Layer 4 of a small transformer language model trained on English Wikipedia (14 layers, counted from 0, width 64).
A neuron's activation on a vector x is SiLU(gate . x) times (in . x), where the dot is the dot product.
The model reads these tokens: " followed" " a" " ru" "ling" " by" " the" " United" " States" " Department" " of" " Education" " that" " the" " company" " had" " \"" "eng" "aged" " in" " wide" "sp" "rea" "d" " and" " per" "vas" "ive" " mis" "re" "present" "ations"

The vector x that enters this layer's MLP at each token. A number n stands for n times 0.026.
0 " followed": 7 39 21 3 0 -4 -9 11 13 -4 -12 8 33 -18 23 -29 -29 -10 -19 43 -51 -17 46 -32 23 -11 0 3 -6 11 -28 -16 -10 -30 -18 18 -17 41 7 -29 -43 24 -5 18 -3 19 12 48 6 -21 -24 15 -8 6 1 2 -17 2 -48 32 1 -5 4 44
1 " a": -37 39 -7 2 15 -13 9 38 7 -6 -13 -27 -5 10 -17 -29 -26 -49 -8 -8 -5 20 10 6 19 -1 24 7 -36 -5 10 -5 9 -7 -12 -20 28 33 -2 13 23 -19 -17 37 -27 33 -28 21 61 -18 -56 27 -1 -33 12 12 -13 -3 -14 3 20 8 -23 -21
2 " ru": 17 -25 -6 -39 -3 4 47 -13 0 6 18 7 23 -17 -16 -31 -5 -23 -6 -26 -24 -6 28 23 -1 -20 11 16 21 5 36 -12 -12 0 -8 31 -12 26 60 -33 -13 -38 56 -39 0 -4 3 -41 -2 -16 -36 28 -29 -29 13 -19 26 9 -5 3 13 4 14 12
3 "ling": -9 -34 1 10 7 -24 17 4 16 -27 -6 -16 -2 4 -44 4 21 16 -11 -3 -38 -25 33 29 -5 17 5 16 21 21 -3 12 10 -2 -10 44 -11 5 16 5 -37 36 30 0 -8 -41 1 4 -6 -14 20 -12 -16 -16 -2 14 -18 8 -34 17 -3 -11 9 -8
4 " by": -30 30 10 5 1 15 -19 -9 18 11 -28 11 3 4 -3 1 9 15 39 35 -27 -13 15 -22 20 1 -2 -11 1 -13 -4 -14 2 -16 -9 7 5 -12 -15 0 -23 -39 -14 12 8 21 11 28 33 0 -42 10 -25 5 34 -18 -9 -10 -33 40 14 -35 -42 11
5 " the": 23 6 -11 -10 -8 27 16 19 2 3 -36 -18 -1 -6 0 -8 9 -17 9 11 -13 -16 -11 -42 13 46 -3 24 -44 -9 -15 -2 12 13 -14 1 11 19 2 4 -7 -12 -21 6 -3 5 -16 31 95 -9 -27 8 14 -10 7 6 -51 -4 -2 11 3 6 -11 -32
6 " United": 15 42 6 35 -38 47 31 -1 4 7 -18 18 10 -4 -1 37 -4 -10 -20 35 -19 1 -25 -27 9 3 9 0 -49 -5 -37 8 -19 -11 -13 1 -11 -33 16 1 -36 -17 44 -38 -31 26 0 6 13 -8 -1 13 -22 47 10 -3 46 -25 17 46 5 -26 23 -27
7 " States": -41 56 10 55 -14 45 16 -34 10 9 -29 19 1 9 21 8 -16 -11 -28 51 -1 18 -20 6 12 6 -13 -3 -45 -1 -10 6 -4 -8 -34 -9 -12 -22 19 -3 -15 -6 -5 -27 -8 22 21 25 -23 12 -14 -6 -4 17 6 2 19 -23 22 33 21 -14 -11 -49
8 " Department": -29 -15 -9 27 30 43 -6 -21 3 11 -30 9 12 30 22 -11 -4 0 -9 25 -5 19 25 58 -8 7 8 -19 -22 3 -27 22 6 5 -18 -20 -35 -21 27 21 -28 -31 -2 -25 -28 26 22 -5 -23 -20 7 7 11 -1 3 7 19 -19 12 10 -8 4 -27 -26
9 " of": -19 -7 -9 21 -7 23 14 -10 12 -9 -15 25 -18 -18 -7 11 4 -12 12 -17 -20 4 8 -2 15 8 -1 -14 14 -13 -8 29 -11 -10 -3 2 -14 -44 2 17 -14 5 15 -21 -22 -8 -16 42 49 -5 -23 20 -7 5 39 -31 30 -17 -13 4 0 -32 -5 26
10 " Education": 25 -2 13 15 -16 24 -2 4 7 -6 -4 34 13 5 3 12 9 12 -8 -21 -7 1 7 71 -5 36 2 -37 -30 2 -7 -11 5 8 -11 -11 -16 -5 -1 26 -41 35 2 -39 -44 3 18 11 -23 -10 2 19 13 9 -7 -9 -4 1 -6 24 12 7 -47 -30
11 " that": 18 -1 -1 18 -14 43 -14 -16 6 2 8 -5 6 -4 14 -38 11 9 -15 24 8 15 -4 -47 9 39 -21 12 6 5 -11 1 0 -2 -25 -17 -29 30 -1 -43 -32 53 7 -3 46 1 -27 35 27 -4 4 -13 15 -26 24 -7 -45 13 -53 28 8 6 -47 -14
12 " the": 32 1 -5 -14 -18 30 13 0 2 3 -37 4 10 -2 7 -4 18 -17 8 2 -16 -13 -3 -32 7 48 2 24 -41 -11 -22 -8 4 15 -18 -3 -12 10 -3 18 -2 -2 -20 -11 -15 -1 -27 41 85 8 -14 3 24 -12 7 0 -47 -7 6 14 3 4 -14 -27
13 " company": 20 -23 22 23 1 53 9 -60 2 -6 -47 10 49 2 42 -4 -5 25 -26 -13 15 21 17 26 -2 -5 -19 14 -26 13 -25 5 15 5 -19 -5 -45 -3 16 20 -5 -13 3 -2 -32 31 5 8 -35 -9 -27 -4 2 18 -3 -1 -16 -13 -23 24 13 -2 -15 7
14 " had": -17 21 15 -24 -23 6 -49 -2 16 -2 -27 2 38 -7 11 -27 -6 -14 -27 18 -70 -4 -11 -10 31 -16 11 7 19 2 -28 -43 -16 -22 0 -9 -5 21 -1 34 -11 -2 21 4 4 5 4 51 -4 9 -8 26 -21 21 7 22 -48 21 -1 4 30 5 6 3
15 " \"": 12 36 -17 -3 -4 -32 28 -22 -18 20 6 13 28 1 9 -28 1 -9 -1 -43 4 3 10 -36 37 -5 1 15 17 -15 9 -34 26 14 -9 16 -49 56 30 0 4 13 3 -35 -29 21 -13 30 22 -47 -34 -8 -20 -44 8 -23 3 -1 2 38 38 -31 36 -30
16 "eng": 40 17 -21 3 0 -30 30 -7 9 -11 3 -48 -4 24 -1 32 -11 -9 1 22 -45 -4 41 -16 -25 -44 8 31 10 5 -24 30 -37 -12 -20 -16 28 36 9 -11 -17 -20 52 -4 15 -4 18 -21 10 -13 -30 11 5 15 16 9 -17 33 -3 -20 -34 -25 18 19
17 "aged": 46 14 31 -11 -39 -10 -25 -10 25 -19 -23 -15 -9 -2 0 30 11 -9 11 -1 -6 -21 30 9 6 5 -21 -7 -26 17 -31 -7 -12 -9 -9 6 -27 28 7 13 -28 0 39 -10 -33 -16 18 22 1 -29 24 -7 6 13 6 6 5 16 -10 50 -6 -9 17 -16
18 " in": -24 17 -1 16 -7 -4 3 -7 13 5 -5 41 26 -21 -5 26 13 5 44 27 -10 -21 -2 -27 -2 -13 23 3 2 -12 6 14 -2 -5 -38 -13 -2 -14 -22 19 -8 -7 16 -19 -9 24 -7 18 31 -40 -68 24 17 -42 34 -31 11 26 -24 -30 9 -12 -15 6
19 " wide": -43 8 -4 29 33 -10 30 23 15 34 -14 -20 -2 20 -4 27 -23 -21 24 1 -2 -14 -21 31 5 6 22 11 1 -5 -21 -32 -27 8 -8 -7 -9 -3 41 -19 -19 -8 24 -24 -12 -23 -19 42 -29 -22 -26 19 -14 -40 -6 9 -14 9 -16 -5 11 12 31 -15
20 "sp": -8 18 0 14 17 -9 5 27 -4 15 24 22 -17 -27 -1 15 -45 -36 4 4 -3 -11 -40 55 -16 -24 34 13 1 9 17 1 -6 6 -7 -21 -45 -5 19 -3 -6 14 -25 -15 -5 0 -22 39 -7 -14 2 -21 6 -77 0 10 -2 51 25 -14 -7 8 0 33
21 "rea": 23 -14 25 -7 6 12 4 20 16 -2 18 -4 -24 27 -31 2 -37 4 -26 0 -16 -14 4 23 -17 -14 -5 18 3 21 -12 -7 -37 12 11 -17 -44 -59 38 -18 33 -7 10 -7 -21 -25 2 -5 7 1 -42 -16 18 -13 3 -14 -9 37 14 28 -15 11 37 26
22 "d": 18 9 25 -13 5 -5 1 0 24 -11 -25 -6 -17 9 13 27 1 -14 3 -3 -15 -25 29 -20 -12 14 -20 13 10 17 -11 -18 -12 -9 0 17 -42 -5 -9 -1 1 13 -3 -4 -58 -28 33 9 12 4 -7 -36 -1 14 -5 -10 6 13 -22 51 16 0 38 2
23 " and": -3 -56 4 8 0 26 -17 -20 9 -3 -11 -29 2 16 -1 5 -18 26 12 17 -13 -2 -11 -55 -21 15 -22 3 -19 5 5 0 4 -20 1 -15 15 -9 10 5 -19 8 19 35 10 -34 29 31 44 -12 8 -22 -8 -24 31 -14 -34 6 -1 26 44 -21 3 -3
24 " per": -9 -7 4 17 2 -26 66 15 7 11 18 -45 2 8 2 13 -21 15 11 -37 6 6 28 -15 -6 -6 25 9 -3 1 14 -59 -37 -8 -22 21 -21 -7 -3 -8 27 -37 -9 -17 16 -2 -10 20 17 -24 -29 4 1 -44 11 7 45 1 -32 23 31 34 -59 -33
25 "vas": 6 -5 -5 17 -7 -28 42 -9 1 -11 13 -23 0 -6 1 -4 15 -27 14 -28 -76 2 -16 18 -12 14 37 15 -5 15 35 13 -8 1 25 6 -29 -4 27 21 -23 31 28 -14 23 17 28 -16 -15 -17 -37 -24 7 -38 0 2 1 -18 -45 -4 -13 8 48 -12
26 "ive": -17 -21 11 21 22 11 1 -17 32 -17 -22 -34 -3 14 -6 -5 31 -25 5 15 -25 -7 12 34 11 -3 -13 5 -3 -3 -3 -5 -6 3 8 -1 -8 -18 1 -27 -3 19 6 -1 -27 -32 30 14 8 -34 12 -23 -1 -19 -1 -3 -35 9 -6 50 -6 12 13 1
27 " mis": 5 1 12 -8 37 -15 7 -12 5 -11 -4 -9 24 -2 -6 -51 -38 -29 19 -10 -47 1 12 14 11 -27 24 34 -21 -29 -6 -50 18 5 10 0 -12 16 44 28 25 -18 26 -17 45 4 20 16 -40 -36 16 -2 -28 -54 14 6 18 11 -12 27 -6 -7 -7 15
28 "re": 33 -7 8 38 22 -28 30 37 8 -15 6 16 -5 -17 -34 9 -12 32 -17 46 5 -25 23 5 -23 -50 25 18 25 -16 -5 20 -42 -4 -19 -3 25 -29 43 -27 15 -14 -15 -22 16 -21 -1 6 1 -45 3 -14 -16 -33 11 6 37 39 -3 -20 12 -21 -11 51
29 "present": -52 -6 -9 27 -9 -1 30 10 5 -1 8 10 0 37 36 -2 -29 25 10 36 6 -16 35 6 4 -19 -16 4 26 -2 1 -24 11 1 -35 -2 -8 -15 0 -8 -21 0 34 13 28 32 14 34 -7 -3 -1 -18 12 -47 -13 -17 -45 27 10 -10 -39 -20 -2 -13
30 "ations": 32 4 28 55 -6 13 14 -11 6 -34 -15 -27 -19 -10 30 -9 6 -5 2 17 -26 -10 -3 10 9 2 10 -22 -1 1 14 -11 35 -1 -14 2 -19 -11 2 32 -14 48 -13 -4 20 5 30 29 -24 -15 11 -30 20 -26 -1 -23 -11 16 -19 9 5 -5 -37 -27

Each question shows the input weights of one neuron of the MLP. A number n stands for n times 0.008.

n156 gate: -20 9 10 -7 -34 9 17 -30 40 6 -1 17 -45 -16 22 41 0 -5 -21 -26 5 -14 3 13 -28 4 0 -24 34 22 -16 19 -18 50 2 16 -27 20 12 -3 24 27 50 5 -13 23 -12 -6 -14 32 -23 -36 2 -35 -26 -23 -19 25 26 24 15 24 -22 -29
n156 in: 1 32 -11 -14 -22 -30 -15 20 18 4 7 11 28 1 -11 -13 -29 -14 -24 8 -35 -1 10 -10 6 -13 9 -1 -16 -9 -16 10 -16 35 -15 28 7 9 28 -26 5 9 13 -17 13 18 -28 20 38 20 24 50 -9 -26 -18 3 -4 -29 37 -38 55 -10 19 -7
Which token does this neuron like most? 15 " \""

n183 gate: 4 -18 -17 -10 -13 -32 36 10 -13 18 -9 -4 -3 -25 1 52 -23 -39 -2 -6 -6 -4 -24 -16 -3 0 18 -25 6 -4 -1 7 26 -2 -4 51 28 16 -4 -3 -4 6 21 14 4 14 39 -27 -5 6 41 -14 -31 -8 1 -2 -19 28 15 24 2 12 -8 -27
n183 in: 18 0 23 37 -15 11 -12 -16 -13 -16 -18 -4 -5 8 29 -4 -27 -9 -15 23 34 -9 8 14 9 7 -10 -12 -32 6 21 -13 -23 -7 13 -15 5 -16 7 -18 -9 34 -18 31 -22 -12 15 9 -4 -23 8 3 13 17 3 -11 -15 10 -23 15 34 1 29 -31
Which token does this neuron like most? 30 "ations"

n52 gate: -8 38 5 -31 -16 31 10 -37 20 21 -30 21 -26 -23 -33 21 -10 22 16 6 -17 -26 -3 13 -5 -19 -2 -16 -22 16 12 -38 16 14 5 9 37 14 39 -41 48 -23 -1 25 7 -2 -37 -13 3 18 -25 -21 20 -15 14 -3 17 -27 -12 -24 8 26 -16 21
n52 in: 40 20 23 -25 -20 5 -37 -32 -10 4 13 -20 22 -4 15 -1 2 22 2 21 14 -26 56 7 -10 11 13 -2 33 18 16 -45 -23 2 -14 -26 14 -11 -14 16 40 20 23 -17 -8 11 -2 -17 0 9 -20 9 22 -4 -6 10 -5 -37 17 13 -3 9 -28 -11
Which token does this neuron like most? 24 " per"

n142 gate: -5 -45 8 4 -38 6 0 1 28 26 11 -44 1 -11 3 -11 -21 -33 0 -25 10 17 -13 -20 6 -30 9 21 32 61 -46 39 17 2 21 -29 -2 -50 0 -5 28 55 10 -4 3 22 25 -11 15 4 -1 -1 14 41 -28 -70 15 -3 12 -25 1 -6 -6 7
n142 in: 4 -47 -22 -11 -14 12 2 3 6 1 19 -9 -21 12 60 11 -3 -23 -20 -34 20 -18 4 6 18 7 -9 39 -7 -29 -21 7 3 -20 -31 -20 -34 13 -3 7 39 12 -4 -3 -25 -4 20 46 0 62 32 13 4 -11 25 9 47 -14 13 -29 34 -5 -10 22
Which token does this neuron like most? 9 " of"

n94 gate: -30 16 24 -56 13 15 -11 -12 -14 5 13 50 -10 11 -14 11 4 16 -53 -3 21 -4 1 10 -31 47 -27 -15 -13 9 -51 18 -1 4 -14 -14 16 -15 27 60 1 7 8 5 -21 -31 25 -17 12 0 -19 -7 6 1 20 4 25 -9 -5 13 -7 -31 -10 -19
n94 in: 8 0 3 -23 -7 17 8 -32 -2 -21 -5 16 20 -12 28 -33 9 -26 7 1 -15 -27 17 -15 31 15 -19 -29 -3 26 10 -15 15 -31 4 -1 -18 8 -19 6 -8 24 5 -10 0 -23 6 -10 1 7 41 -3 -4 -8 22 -25 -1 -7 23 56 38 -6 -1 -23
Which token does this neuron like most? 10 " Education"

n163 gate: -25 -23 11 -7 0 9 -45 -17 3 -14 12 -67 21 -10 52 4 22 15 -22 14 14 34 12 -12 16 35 -17 -52 8 6 32 21 20 -13 4 -22 4 -44 -7 17 20 15 23 -31 5 -6 12 -9 15 2 51 -32 -8 -31 0 0 -45 -12 -13 21 -27 -46 24 -31
n163 in: -34 -13 15 -36 35 -17 -33 -16 -31 18 15 -41 41 0 -16 -12 8 -17 -11 -3 -9 8 -1 0 -12 18 -11 40 -10 29 -29 34 2 16 7 -24 26 -11 48 -31 -2 -9 1 -2 11 34 20 33 8 -28 32 -6 16 -44 -33 -40 12 -15 3 -4 1 -17 -4 -12
On which two tokens does it fire most, strongest first? 23 " and", 26 "ive"

n124 gate: -34 -34 22 9 -40 -18 15 7 -48 -8 49 56 2 3 7 -12 -20 5 0 17 30 -32 2 12 -22 27 24 -24 11 -6 -30 -23 15 30 -7 31 30 -10 3 12 -13 9 1 17 10 -2 -58 1 -2 -29 17 5 -12 -20 -7 43 -18 -30 31 25 -37 23 -67 4
n124 in: -20 10 4 6 -24 -3 -32 -5 25 17 1 -28 2 -3 14 -23 6 27 -9 5 -7 -12 -25 3 38 39 -25 9 30 -5 9 6 -20 18 -14 -9 -54 20 -8 5 23 -50 -49 -45 29 11 1 -9 -16 21 -14 28 14 -26 3 -7 10 -10 27 19 -2 -15 50 -38
Which token does this neuron like most? 16 "eng"

n76 gate: -8 0 -14 -47 -7 -47 -25 9 10 28 -17 -4 -21 -28 -21 61 -2 -7 -18 31 27 43 -4 -31 -58 41 -10 -9 -11 -7 36 -11 -22 -10 14 32 22 -5 -14 -23 -11 -28 37 -3 4 -24 11 0 0 2 40 -4 -18 -26 -6 30 9 -4 -35 28 4 16 2 22
n76 in: -37 5 30 -5 -1 8 10 12 -18 10 13 -43 32 1 -28 -38 -6 48 18 -5 -28 4 -25 1 2 -12 -7 30 -28 22 5 -58 17 32 -2 -5 18 3 -24 34 -10 7 27 -19 -23 2 -24 -16 27 -1 9 4 12 54 5 6 1 13 7 6 -12 29 3 -5
Which token does this neuron like most? 24 " per"

n154 gate: -27 -17 25 -8 10 0 0 -34 -11 45 -32 36 -2 -2 5 16 11 29 -7 -17 31 15 -21 -27 3 -34 11 3 27 -22 -22 12 -17 -13 5 26 13 39 -16 -50 -42 -21 -23 32 33 36 23 -4 -11 35 39 -2 -33 26 -4 -12 21 22 9 -7 -18 -6 0 9
n154 in: 0 7 -7 -40 9 2 -43 -14 12 3 38 5 4 3 -6 -11 9 -18 -12 -28 -12 -15 2 12 6 -7 34 24 -6 -19 14 -20 -29 3 -16 -9 -21 -29 -2 -3 -6 -10 6 -4 20 3 -15 21 6 14 12 -18 26 -22 7 7 -10 -24 46 -1 21 27 15 2
Which token does this neuron like most? 30 "ations"

n0 gate: -17 2 -14 -30 -16 18 -12 -5 6 37 26 15 2 -37 27 64 -10 5 20 -11 -28 -13 16 14 -1 7 -22 -37 -15 32 22 7 16 -1 20 8 5 22 -17 -41 -9 28 -21 -30 11 -11 14 -4 35 -2 -20 -5 -37 13 -16 -32 30 7 15 20 5 14 -23 -5
n0 in: -6 10 28 12 19 -58 -20 12 29 7 -16 -25 6 -6 15 -8 -35 24 13 7 3 16 -1 9 -22 41 32 -10 -2 15 0 28 -13 6 5 -21 -36 -5 18 -18 -16 -24 -19 -15 44 21 9 -18 -3 -30 -18 23 -6 17 8 6 -26 -9 3 3 -29 -37 19 -1
On which two tokens does it fire most, strongest first? 4 " by", 0 " followed"

n6 gate: -10 6 4 -39 -7 -2 -18 9 2 14 1 -12 -20 -11 -32 6 38 38 10 -14 3 -1 -7 -3 7 -5 19 13 6 5 8 5 13 -2 -6 13 3 -12 4 11 -17 3 5 22 6 36 12 -33 2 20 -4 6 0 33 -14 -1 16 14 -11 19 0 -4 -12 4
n6 in: 13 -4 -11 7 -7 9 -21 -3 7 36 17 4 24 5 13 -9 -15 -11 -14 4 -14 -4 -8 25 15 8 -20 -1 -1 -29 0 -14 -20 22 11 -20 -24 -26 -14 16 -14 -9 -9 -5 -9 2 -3 16 -3 2 -13 29 12 6 -14 -9 10 -6 -4 4 -2 3 17 -20
Which token does this neuron like most? 28 "re"

n191 gate: 9 27 -9 -11 4 -40 -47 0 -12 -38 45 14 30 35 3 5 -36 31 -7 34 -23 13 -48 43 -24 84 -18 15 -13 -16 -12 -11 -35 21 12 19 25 9 -10 -21 6 13 3 -29 -3 6 -39 -5 -27 46 2 16 -17 23 24 18 17 23 16 -3 8 11 -24 7
n191 in: 4 21 -15 -22 32 -21 3 -4 43 -14 -27 -13 -6 -30 -26 12 -43 25 32 -50 -24 -19 -4 23 34 -14 22 17 46 -5 -12 -8 -25 -20 -17 11 -12 9 32 -18 -16 6 -21 7 14 54 20 6 29 -27 8 -10 8 16 -29 -21 4 8 -20 38 -10 27 3 -9
On which three tokens does it fire most, strongest first? 14 " had", 23 " and", 20 "sp"

n169 gate: 37 1 -9 -9 -46 -39 9 27 20 -25 27 -8 -38 -40 1 15 -1 -27 26 -3 18 7 -18 -14 -77 15 -1 -42 -15 -18 6 -41 -14 43 18 7 15 -28 27 10 20 23 47 -8 23 5 -13 -20 15 12 20 5 37 10 6 -16 9 21 -22 -3 -33 -7 -4 48
n169 in: -7 -18 -22 -6 3 0 2 -15 44 -28 -34 -19 12 26 -16 20 -53 -33 22 -14 18 44 -16 29 -7 -34 9 31 -24 -60 12 -6 15 -25 -4 -15 -4 1 -13 -1 46 20 4 17 -18 -26 39 -3 16 -7 -7 -10 33 25 13 12 17 3 -4 -52 27 -22 24 24
Which token does this neuron like most? 16 "eng"